Layer 3 of a small transformer language model trained on English Wikipedia (16 layers, counted from 0, width 128).
A neuron adds its activation times its output weights to the MLP's output. To switch it off is to set its activation to zero at one token and run the rest of the model.

Output weights of the MLP neurons that the questions are about. A number n stands for (n - 500) times 0.00061.
n2: 391 613 563 441 434 474 609 439 481 532 546 572 474 394 762 492 395 639 466 317 673 780 558 518 468 283 588 156 708 671 365 696 565 519 620 525 515 555 412 617 651 362 603 496 481 500 352 548 289 518 581 526 586 583 528 515 415 467 425 601 283 477 267 437 252 366 571 391 533 766 576 391 670 292 707 595 508 401 553 421 300 448 484 446 472 523 729 533 349 478 438 418 700 681 418 383 511 511 325 560 500 454 448 419 747 553 295 515 666 555 627 607 461 468 764 472 538 382 307 675 493 367 99 724 515 623 283 523
n5: 463 420 467 655 696 339 267 532 504 406 677 460 313 257 500 531 627 565 656 376 543 400 759 581 115 408 437 458 427 496 569 365 368 602 561 423 500 475 403 358 429 178 589 331 519 463 763 424 448 399 301 473 582 693 559 418 589 557 382 599 473 607 533 453 380 485 459 563 387 598 576 453 545 504 566 778 353 575 464 201 361 248 373 690 711 602 338 602 729 588 245 568 872 419 418 520 496 437 541 584 394 740 621 608 617 528 524 484 577 419 637 633 467 686 496 342 282 560 321 582 429 594 598 652 717 375 656 512
n33: 504 304 24 496 950 582 563 372 375 578 496 617 639 542 486 524 428 399 670 706 288 708 413 703 518 435 408 706 521 422 655 565 612 518 535 317 682 591 399 202 623 614 355 631 279 432 352 334 337 373 347 407 611 587 632 301 694 604 324 521 422 473 509 589 574 521 516 539 513 337 382 449 553 729 223 409 764 650 669 418 215 348 491 670 459 646 530 556 567 588 774 729 549 694 693 392 447 323 371 445 571 434 530 407 516 662 184 279 496 387 583 541 563 537 588 505 332 513 344 594 186 401 616 388 612 445 399 825
n82: 412 465 597 456 611 358 474 400 397 691 627 936 258 678 594 327 491 643 477 754 732 427 323 513 462 644 514 328 647 602 381 656 437 417 294 563 160 683 327 487 335 568 659 492 320 486 522 773 564 531 180 535 575 295 174 355 678 225 82 397 520 505 306 711 500 573 504 527 566 447 590 395 527 283 227 237 460 547 759 617 548 583 519 457 659 349 665 500 385 552 241 613 459 546 485 437 387 473 546 424 807 523 381 529 602 645 551 701 758 621 668 472 375 723 514 669 395 514 635 569 600 560 415 577 460 260 323 867
n90: 336 460 507 442 388 406 406 578 486 670 596 423 644 435 445 423 312 449 676 677 238 588 510 374 739 356 534 546 595 563 754 643 602 439 697 280 657 507 450 347 599 582 440 493 569 398 374 526 418 387 691 442 579 633 780 582 461 481 588 433 579 471 266 369 708 507 392 423 455 319 669 485 282 647 804 540 580 445 462 621 422 500 340 416 504 482 340 265 363 568 633 416 482 653 473 416 373 497 475 626 575 405 678 559 347 542 320 593 432 561 658 629 352 510 667 570 486 426 461 486 531 460 618 423 455 496 624 550
n97: 537 473 441 358 599 475 445 410 595 578 426 735 646 579 272 484 573 638 489 522 468 589 561 476 458 321 458 509 534 265 565 472 167 515 504 492 408 630 702 476 347 244 367 325 726 526 475 530 496 431 629 163 440 585 459 441 174 706 547 360 665 504 559 420 385 548 487 610 646 592 604 595 580 542 548 507 667 582 635 578 655 438 417 275 352 402 585 321 672 661 488 520 659 464 512 319 554 397 456 496 693 450 497 437 571 273 660 453 465 483 599 354 320 541 417 552 536 320 429 430 497 636 687 452 592 377 615 518
n120: 563 381 463 628 225 658 615 488 603 368 655 544 452 651 622 614 422 597 496 677 472 487 829 283 887 452 500 216 477 572 529 603 461 512 504 586 480 546 423 542 370 585 480 428 508 446 692 687 618 372 849 449 178 466 458 633 581 434 377 580 770 496 381 441 428 431 567 794 574 310 649 712 524 311 582 308 568 417 301 204 568 586 538 496 458 569 683 724 451 685 439 642 488 472 305 385 444 532 504 306 353 528 523 324 409 415 418 520 317 527 416 466 673 424 565 600 439 456 716 648 318 335 433 359 405 228 423 698
n209: 655 333 450 655 610 533 439 583 463 353 643 467 478 590 539 439 420 604 522 664 456 528 436 543 780 511 590 359 578 420 474 570 739 534 379 480 437 550 406 439 356 455 545 581 283 585 385 425 399 565 429 554 474 686 399 402 504 597 520 546 400 423 409 627 500 507 507 714 616 720 519 587 394 851 115 477 762 593 721 342 618 273 350 525 592 349 507 413 496 707 564 602 338 632 464 625 474 305 333 437 387 653 587 334 427 410 470 492 331 328 557 418 351 754 429 399 504 631 300 309 589 527 471 338 739 601 519 519
n215: 552 567 305 493 432 421 587 358 576 642 375 444 741 375 474 696 349 490 518 599 479 679 668 507 474 433 596 413 517 540 561 552 384 436 857 504 483 398 567 581 566 419 443 424 377 243 434 515 528 646 314 473 276 454 482 606 362 595 469 510 602 507 550 455 437 470 513 486 230 382 423 637 707 643 493 442 598 387 434 496 526 531 452 597 674 571 306 476 181 615 367 212 514 496 580 458 778 483 446 533 454 306 527 399 688 592 450 660 275 756 497 478 410 577 645 500 528 444 448 439 550 381 715 627 569 511 616 504
n222: 431 636 526 479 351 759 623 349 532 550 490 408 479 455 548 609 591 613 536 804 366 407 463 631 734 614 541 612 483 687 735 504 553 525 554 374 539 763 658 377 571 227 464 440 427 526 528 425 669 441 443 324 392 567 291 535 482 450 302 388 424 372 365 361 704 585 642 507 413 511 418 357 457 462 350 459 567 600 468 400 384 562 605 578 588 460 704 486 606 162 643 463 547 410 385 525 418 437 344 522 478 347 708 609 557 640 358 486 555 384 327 652 329 530 360 574 504 457 599 599 386 639 405 615 412 626 550 303
n227: 587 500 663 594 368 652 448 504 546 666 710 450 378 528 669 492 260 611 428 580 596 629 421 493 546 349 527 306 238 497 420 414 462 397 537 589 518 489 395 497 575 678 409 598 549 344 568 473 460 688 504 395 581 401 643 391 427 445 590 507 399 270 695 349 341 599 406 325 784 656 486 572 544 519 699 399 411 597 393 743 310 524 591 445 608 518 539 327 522 528 492 479 555 649 582 518 478 553 386 341 584 543 398 487 351 543 361 434 580 548 651 534 743 257 638 234 347 558 382 585 676 537 232 633 717 504 406 402
n361: 546 530 408 517 684 712 517 595 358 636 601 697 500 461 627 411 661 617 186 482 611 300 397 548 667 293 253 742 487 239 254 536 635 170 468 693 469 495 523 370 509 541 464 483 749 351 455 238 668 583 610 413 597 228 646 684 627 490 529 534 666 380 587 500 342 474 821 326 360 575 518 443 600 206 919 528 344 453 620 477 689 478 576 453 337 304 762 456 266 319 242 474 486 213 82 589 789 464 784 429 500 644 517 579 369 635 459 532 705 401 521 434 445 449 423 528 514 663 469 440 392 440 410 671 811 636 631 455
n407: 361 401 385 601 205 436 316 601 489 515 493 849 569 567 597 394 634 626 442 628 348 437 728 560 496 381 439 581 563 897 469 607 426 606 410 372 504 440 446 530 448 554 283 540 459 659 584 708 636 377 549 410 417 504 468 635 722 391 559 452 647 544 535 545 434 394 622 374 609 310 554 504 641 508 630 504 523 352 397 380 463 556 256 379 428 379 622 511 488 349 575 553 492 714 450 355 446 336 362 217 559 523 680 665 453 488 512 656 414 522 596 468 366 434 461 280 235 825 251 445 397 532 611 635 774 616 531 423
n428: 439 410 534 331 218 518 573 364 741 455 544 471 475 482 367 639 485 577 678 478 457 500 538 426 577 362 569 624 549 674 684 493 519 626 644 301 604 508 397 462 527 775 485 421 422 402 286 400 757 401 546 211 557 788 424 557 415 725 306 531 533 339 489 472 653 341 311 525 571 539 660 477 389 624 407 323 612 368 399 643 584 468 661 386 624 685 453 628 415 618 531 434 449 294 618 378 547 626 474 515 426 660 422 537 603 755 489 452 482 444 524 371 374 728 485 485 460 537 301 500 458 474 359 466 346 648 708 405
n432: 497 507 403 423 427 489 774 713 619 450 553 301 298 446 268 562 797 529 515 436 209 602 525 496 309 590 599 446 356 539 599 369 399 327 423 334 608 531 390 341 712 424 580 504 603 558 684 440 690 471 536 449 426 233 358 606 348 332 512 374 449 267 415 573 421 418 514 668 529 574 481 552 370 556 654 414 380 570 601 258 437 427 472 475 391 546 284 541 573 579 549 526 748 492 630 612 568 433 527 599 450 598 584 584 486 477 508 584 755 587 421 429 330 446 659 567 409 371 807 427 694 376 776 761 493 496 625 610
n469: 433 601 454 526 584 450 631 417 551 358 391 439 670 441 464 624 553 454 538 572 727 459 464 493 486 479 623 625 444 529 365 524 558 737 413 335 425 578 490 500 632 659 435 394 530 384 442 341 593 397 370 298 544 632 500 420 486 515 384 493 362 634 584 443 589 217 646 720 457 419 603 580 652 624 525 386 642 564 520 472 568 550 627 728 617 646 581 594 612 411 437 469 403 144 330 500 627 456 598 518 479 435 317 602 529 624 343 680 394 497 539 443 469 442 301 610 490 246 221 591 527 493 306 526 402 699 524 380

Each question names a token from some text and the token that comes next. It shows the activations a of the neurons there, in the order above. A number n stands for (n - 500) times 0.0062.

Then comes g, the gradient of the next token's log-probability with respect to the MLP's output, scaled to length 1. A neuron's effect is roughly proportional to its activation times (output weights . g). A number n stands for (n - 500) times 0.00071.

"s", then "outh"
a: 492 500 500 500 483 495 505 482 541 477 500 483 500 493 501 473
g: 713 127 409 371 582 162 839 546 597 611 392 390 502 512 379 484 427 542 523 420 744 695 363 456 656 537 632 501 547 370 421 514 703 394 684 449 535 406 275 642 402 556 675 636 502 476 531 562 579 401 497 628 400 445 641 335 471 503 555 407 580 612 520 510 548 423 413 449 642 391 576 661 484 452 553 564 465 320 415 620 371 487 574 651 292 508 596 576 448 481 627 472 425 371 346 563 326 498 653 490 386 319 533 451 442 353 450 482 560 273 817 455 517 275 517 787 305 444 569 522 672 588 365 600 518 695 363 535
Which neuron, switched off, lowers the next token's probability most? n222

"2", then "24"
a: 500 482 488 500 665 493 500 479 498 491 491 491 478 494 499 686
g: 693 396 476 516 261 370 329 578 388 357 414 651 696 556 545 553 504 405 557 562 735 493 522 603 557 857 522 620 683 447 654 509 604 554 603 548 474 643 502 531 642 380 462 417 579 522 636 671 445 488 672 475 372 781 755 407 558 631 495 452 398 548 674 660 548 214 482 357 648 540 455 608 429 707 495 404 381 174 485 484 604 458 603 407 294 529 500 372 510 456 377 402 382 429 526 576 538 511 422 417 356 271 647 440 498 641 393 485 513 689 509 428 511 484 416 584 556 401 530 276 244 625 352 559 428 214 284 356
Which neuron, switched off, lowers the next token's probability most? n469

"ok", then "er"
a: 500 491 500 500 477 500 493 481 500 482 491 499 695 487 492 494
g: 393 786 318 598 506 430 414 375 383 726 595 688 345 346 548 532 520 340 485 430 539 464 589 539 419 638 459 622 584 571 521 593 446 657 386 335 384 495 538 598 785 598 426 540 644 608 497 554 477 659 450 587 377 636 430 601 644 491 515 618 272 502 671 377 546 501 441 370 660 194 534 568 734 567 532 624 577 501 559 318 449 321 301 588 277 670 480 533 277 450 455 423 602 478 477 514 428 716 273 621 428 673 503 343 251 488 479 353 536 472 495 469 270 623 494 545 235 784 574 336 392 408 520 461 516 721 384 593
Which neuron, switched off, lowers the next token's probability most? n407

"es", then " at"
a: 473 498 480 499 473 474 528 504 724 500 502 500 499 477 487 483
g: 493 511 361 526 509 511 435 592 608 634 655 469 498 567 505 581 657 393 733 540 404 617 485 518 567 501 442 452 514 614 664 734 332 509 283 522 476 621 568 507 581 287 373 495 267 495 384 478 565 667 356 343 645 195 437 561 485 261 717 381 396 421 687 549 432 559 512 522 406 580 503 428 393 478 440 532 471 261 691 342 546 508 201 634 593 190 539 298 548 634 374 699 383 476 476 413 549 361 501 595 466 525 494 549 574 668 347 679 528 532 614 318 474 530 472 333 636 260 475 592 730 659 545 407 432 874 449 632
Which neuron, switched off, lowers the next token's probability most? n215

"8", then "3"
a: 499 491 497 499 503 477 500 490 474 498 486 483 479 644 549 502
g: 603 403 427 488 421 751 252 447 681 420 614 538 596 531 557 425 599 685 476 664 490 406 531 340 523 746 494 489 417 621 559 390 460 923 427 575 603 402 609 646 441 559 381 516 729 370 371 371 507 358 449 483 397 689 658 384 705 583 384 404 319 577 569 589 548 487 590 421 482 676 434 679 395 577 440 527 597 278 558 359 494 588 508 311 344 463 375 235 295 470 377 404 512 357 773 384 607 715 525 378 541 400 525 452 657 622 533 601 308 525 695 335 318 569 590 699 417 316 567 407 349 561 461 557 417 495 506 395
Which neuron, switched off, lowers the next token's probability most? n428

" New", then "ton"
a: 477 482 489 500 521 498 499 491 482 491 477 637 500 485 479 496
g: 542 485 435 434 317 758 357 618 827 316 321 456 514 719 396 511 507 704 413 504 533 745 643 445 317 444 425 581 602 750 497 457 503 622 710 509 605 513 508 480 635 437 349 463 438 570 457 426 417 350 563 690 516 539 354 381 593 634 613 449 152 648 579 470 300 433 326 608 662 402 407 469 501 278 636 481 375 392 547 357 583 567 567 531 479 743 565 457 482 529 485 247 465 533 502 504 329 477 634 389 309 491 617 572 490 557 508 562 455 519 472 187 593 406 445 745 570 273 607 746 535 320 482 499 610 341 603 496
Which neuron, switched off, raises the next token's probability most? n361

"es", then " a"
a: 548 499 474 490 481 473 742 537 474 497 486 499 499 482 480 495
g: 611 429 717 496 246 622 584 372 556 602 676 974 475 520 371 294 454 600 517 544 493 436 716 470 468 529 461 509 420 440 494 444 686 527 585 567 345 487 715 675 425 842 570 372 753 404 627 421 637 417 468 533 283 551 593 539 636 603 555 573 630 283 475 549 337 358 448 414 680 590 659 647 510 542 402 465 420 324 519 425 489 416 379 359 369 486 548 670 392 542 273 505 432 574 324 567 409 393 555 509 535 434 571 362 340 430 450 554 570 592 437 413 299 411 241 544 542 560 504 510 321 568 197 691 502 613 435 576
Which neuron, switched off, lowers the next token's probability most? n120

"4", then "0"
a: 500 490 486 500 709 473 499 482 481 499 495 485 481 544 495 573
g: 670 450 499 396 453 478 513 475 402 624 423 462 279 540 676 560 469 316 624 389 546 450 692 514 683 669 486 350 613 567 688 533 502 224 602 580 465 446 662 434 637 513 398 572 587 598 466 452 448 429 124 599 446 380 694 761 373 398 290 467 502 454 665 538 501 453 410 350 585 367 556 377 301 642 387 551 283 658 566 691 460 496 580 482 468 474 500 466 328 384 540 390 403 619 556 646 470 498 530 560 235 393 448 109 710 502 590 549 474 625 581 618 727 470 580 448 358 525 509 417 674 543 453 430 718 343 804 440
Which neuron, switched off, raises the next token's probability most? n469

" d", then "ens"
a: 492 499 474 479 486 483 473 490 474 975 475 500 499 483 499 477
g: 603 744 419 607 315 581 397 448 503 608 667 344 499 363 619 494 787 509 415 414 445 466 560 630 342 702 556 445 337 164 456 518 595 506 556 535 380 602 469 385 512 612 448 529 643 663 480 564 459 565 458 487 652 384 277 569 689 431 639 583 722 432 363 579 627 465 470 514 542 568 372 286 738 596 318 651 335 424 430 403 501 519 572 737 435 478 481 552 260 325 486 498 694 501 262 626 537 604 400 512 553 623 432 318 811 555 445 470 699 535 567 425 463 486 562 288 522 530 785 400 290 452 397 338 447 274 419 472
Which neuron, switched off, lowers the next token's probability most? n222

"y", then "le"
a: 488 500 495 498 479 495 494 479 489 493 499 498 492 489 473 486
g: 375 746 558 570 419 348 415 499 449 611 582 696 553 434 199 399 507 630 450 458 372 400 449 475 508 526 291 515 699 545 604 325 552 581 783 466 275 480 548 833 374 558 408 300 647 293 760 372 521 297 512 517 425 647 598 451 489 598 388 575 468 607 619 382 341 443 600 529 653 625 676 673 663 514 524 353 421 342 640 398 416 426 509 585 492 615 366 609 469 604 277 590 490 604 353 454 383 695 476 412 515 324 658 458 447 645 548 401 503 570 405 435 587 638 475 732 408 386 519 410 344 794 562 581 282 404 393 424
Which neuron, switched off, lowers the next token's probability most? n209

"at", then "ory"
a: 524 499 478 497 478 648 480 475 486 473 489 500 488 488 474 493
g: 571 715 384 437 536 601 355 480 505 554 422 370 609 534 709 460 449 524 589 383 457 452 500 563 562 327 663 596 668 320 577 313 292 264 637 500 436 336 449 347 422 469 399 409 406 411 626 245 496 738 575 500 493 606 533 556 190 538 369 648 539 306 466 656 427 590 469 547 581 564 397 521 663 627 433 823 749 532 566 410 412 535 369 648 510 713 674 577 772 576 585 606 526 494 541 449 426 341 560 674 353 364 243 330 355 627 497 222 502 542 507 546 666 495 604 452 659 579 582 556 512 342 574 395 294 318 494 461
Which neuron, switched off, lowers the next token's probability most? n97

"b", then "ran"
a: 496 474 500 499 494 478 498 496 474 476 485 500 478 479 496 474
g: 491 509 411 323 227 300 379 526 550 578 504 764 279 458 427 367 311 506 563 520 606 542 609 613 612 646 494 448 266 495 305 606 530 718 296 474 596 564 401 601 442 618 472 451 522 506 619 636 447 407 718 306 434 346 447 411 556 646 542 455 523 571 506 601 561 728 429 556 624 392 702 389 536 677 564 669 477 617 233 469 411 609 323 545 543 359 436 484 584 470 493 451 465 480 515 476 432 525 607 335 731 655 629 449 560 563 512 347 701 497 291 363 218 492 511 591 433 490 244 509 302 428 671 720 412 850 455 611
Which neuron, switched off, raises the next token's probability most? n407

"c", then "is"
a: 473 489 498 489 473 474 489 488 490 497 496 500 498 475 497 499
g: 643 515 519 636 414 366 767 435 580 488 518 601 442 735 500 687 400 117 559 463 437 676 417 637 364 569 515 812 655 471 497 616 540 454 549 712 432 534 284 576 514 401 337 428 178 507 587 486 551 518 513 428 430 434 489 538 315 614 455 348 305 362 320 609 285 431 547 496 589 502 595 494 372 538 442 350 583 465 397 418 653 580 537 555 733 380 625 499 402 815 504 533 358 322 323 619 572 424 645 314 435 835 485 584 502 456 505 743 351 397 348 418 557 375 453 489 620 489 444 469 622 631 546 439 500 630 595 387
Which neuron, switched off, raises the next token's probability most? n428

"ign", then "ed"
a: 476 488 473 499 488 479 484 480 512 488 482 477 500 490 500 490
g: 452 451 371 496 606 477 669 316 297 513 880 567 465 554 523 498 485 444 436 453 580 438 663 335 661 747 516 464 378 630 402 482 576 564 511 598 445 394 429 470 635 254 569 593 405 577 393 403 467 581 504 541 309 497 623 633 479 342 363 379 423 445 436 531 389 515 442 565 529 780 463 580 572 620 383 471 442 684 811 513 436 377 191 301 138 474 246 588 538 553 438 395 399 529 578 470 642 493 631 648 515 643 617 293 434 665 474 531 292 461 554 710 376 476 419 518 639 691 472 452 646 370 557 618 753 395 383 602
Which neuron, switched off, raises the next token's probability most? n209

"q", then "m"
a: 490 498 490 488 473 498 499 473 477 497 499 474 497 635 526 503
g: 327 674 500 310 709 457 751 498 480 559 571 403 475 543 819 651 816 449 532 399 481 554 506 462 402 464 539 506 594 499 540 580 618 743 420 328 614 513 415 396 563 320 619 529 486 623 217 561 505 459 670 399 487 370 545 397 606 596 319 375 578 412 446 534 544 597 352 603 443 488 466 504 462 455 547 484 585 230 186 775 474 622 256 527 420 478 508 405 665 350 323 567 539 463 582 648 614 415 465 527 393 587 408 500 490 596 488 523 407 431 595 139 774 431 448 455 857 483 490 391 459 447 539 476 408 715 394 393
Which neuron, switched off, lowers the next token's probability most? n428

"s", then " to"
a: 498 495 499 498 495 489 475 498 476 487 475 498 499 476 601 476
g: 550 498 523 495 522 571 552 412 664 506 436 422 450 314 545 454 413 589 611 605 719 437 584 704 604 536 369 537 623 565 289 475 637 403 496 523 573 508 384 613 455 841 465 511 801 425 582 495 462 505 660 293 553 794 450 451 641 453 478 359 543 644 512 524 593 470 468 498 514 543 527 599 568 377 500 145 645 579 715 378 411 280 263 516 408 364 541 500 504 508 483 279 550 375 290 883 525 381 643 381 573 430 524 367 413 530 664 316 447 659 638 675 400 474 345 533 305 599 510 290 471 352 340 598 595 493 318 330
Which neuron, switched off, raises the next token's probability most? n432

"way", then " |"
a: 500 680 486 495 473 488 474 480 490 473 486 486 483 497 494 491
g: 386 315 487 484 490 353 538 555 483 652 460 231 493 518 443 521 449 461 432 173 545 530 289 644 449 527 334 465 429 640 761 422 728 546 631 711 749 701 438 490 481 279 420 594 557 356 288 613 346 528 269 519 466 675 354 420 500 533 396 523 535 531 361 579 681 634 465 636 628 429 452 604 549 542 562 324 373 717 503 617 387 656 670 496 321 692 267 440 524 462 550 370 472 643 680 360 590 400 578 582 713 480 430 295 526 451 408 407 647 542 681 402 460 469 452 544 697 286 450 479 488 660 321 509 489 417 651 717
Which neuron, switched off, raises the next token's probability most? n5

"her", then "s"
a: 474 473 499 499 497 500 500 495 476 487 482 476 499 482 479 544
g: 337 766 594 517 501 453 636 461 396 464 724 302 530 451 463 446 508 496 543 546 334 439 705 408 417 514 474 421 467 314 309 302 379 314 511 398 583 627 620 509 621 333 562 770 399 431 397 316 583 351 608 661 438 523 570 735 488 562 461 611 465 631 298 690 557 303 664 655 325 606 580 444 445 535 667 483 656 492 380 625 608 556 318 489 611 568 573 388 679 514 548 229 522 364 659 545 566 687 261 459 555 493 306 352 430 393 516 535 639 139 547 532 505 415 595 325 641 411 464 444 742 453 704 512 619 613 443 441
Which neuron, switched off, raises the next token's probability most? n432

" E", then "l"
a: 492 481 477 500 484 500 486 474 481 495 490 567 498 481 488 475
g: 310 654 378 327 412 337 547 475 627 692 384 616 613 575 636 686 483 450 453 636 538 413 474 566 398 490 459 322 616 544 507 584 518 934 621 440 252 557 558 586 523 106 490 519 614 389 484 517 474 604 497 621 513 566 616 451 683 462 310 628 602 659 378 443 714 686 543 411 477 297 404 497 491 551 498 538 472 422 433 691 360 437 561 518 426 552 355 599 553 670 317 284 561 711 480 540 498 281 331 581 381 521 609 373 554 468 550 596 495 424 752 497 350 561 333 686 632 594 397 347 521 428 282 489 260 381 363 599
Which neuron, switched off, raises the next token's probability most? n361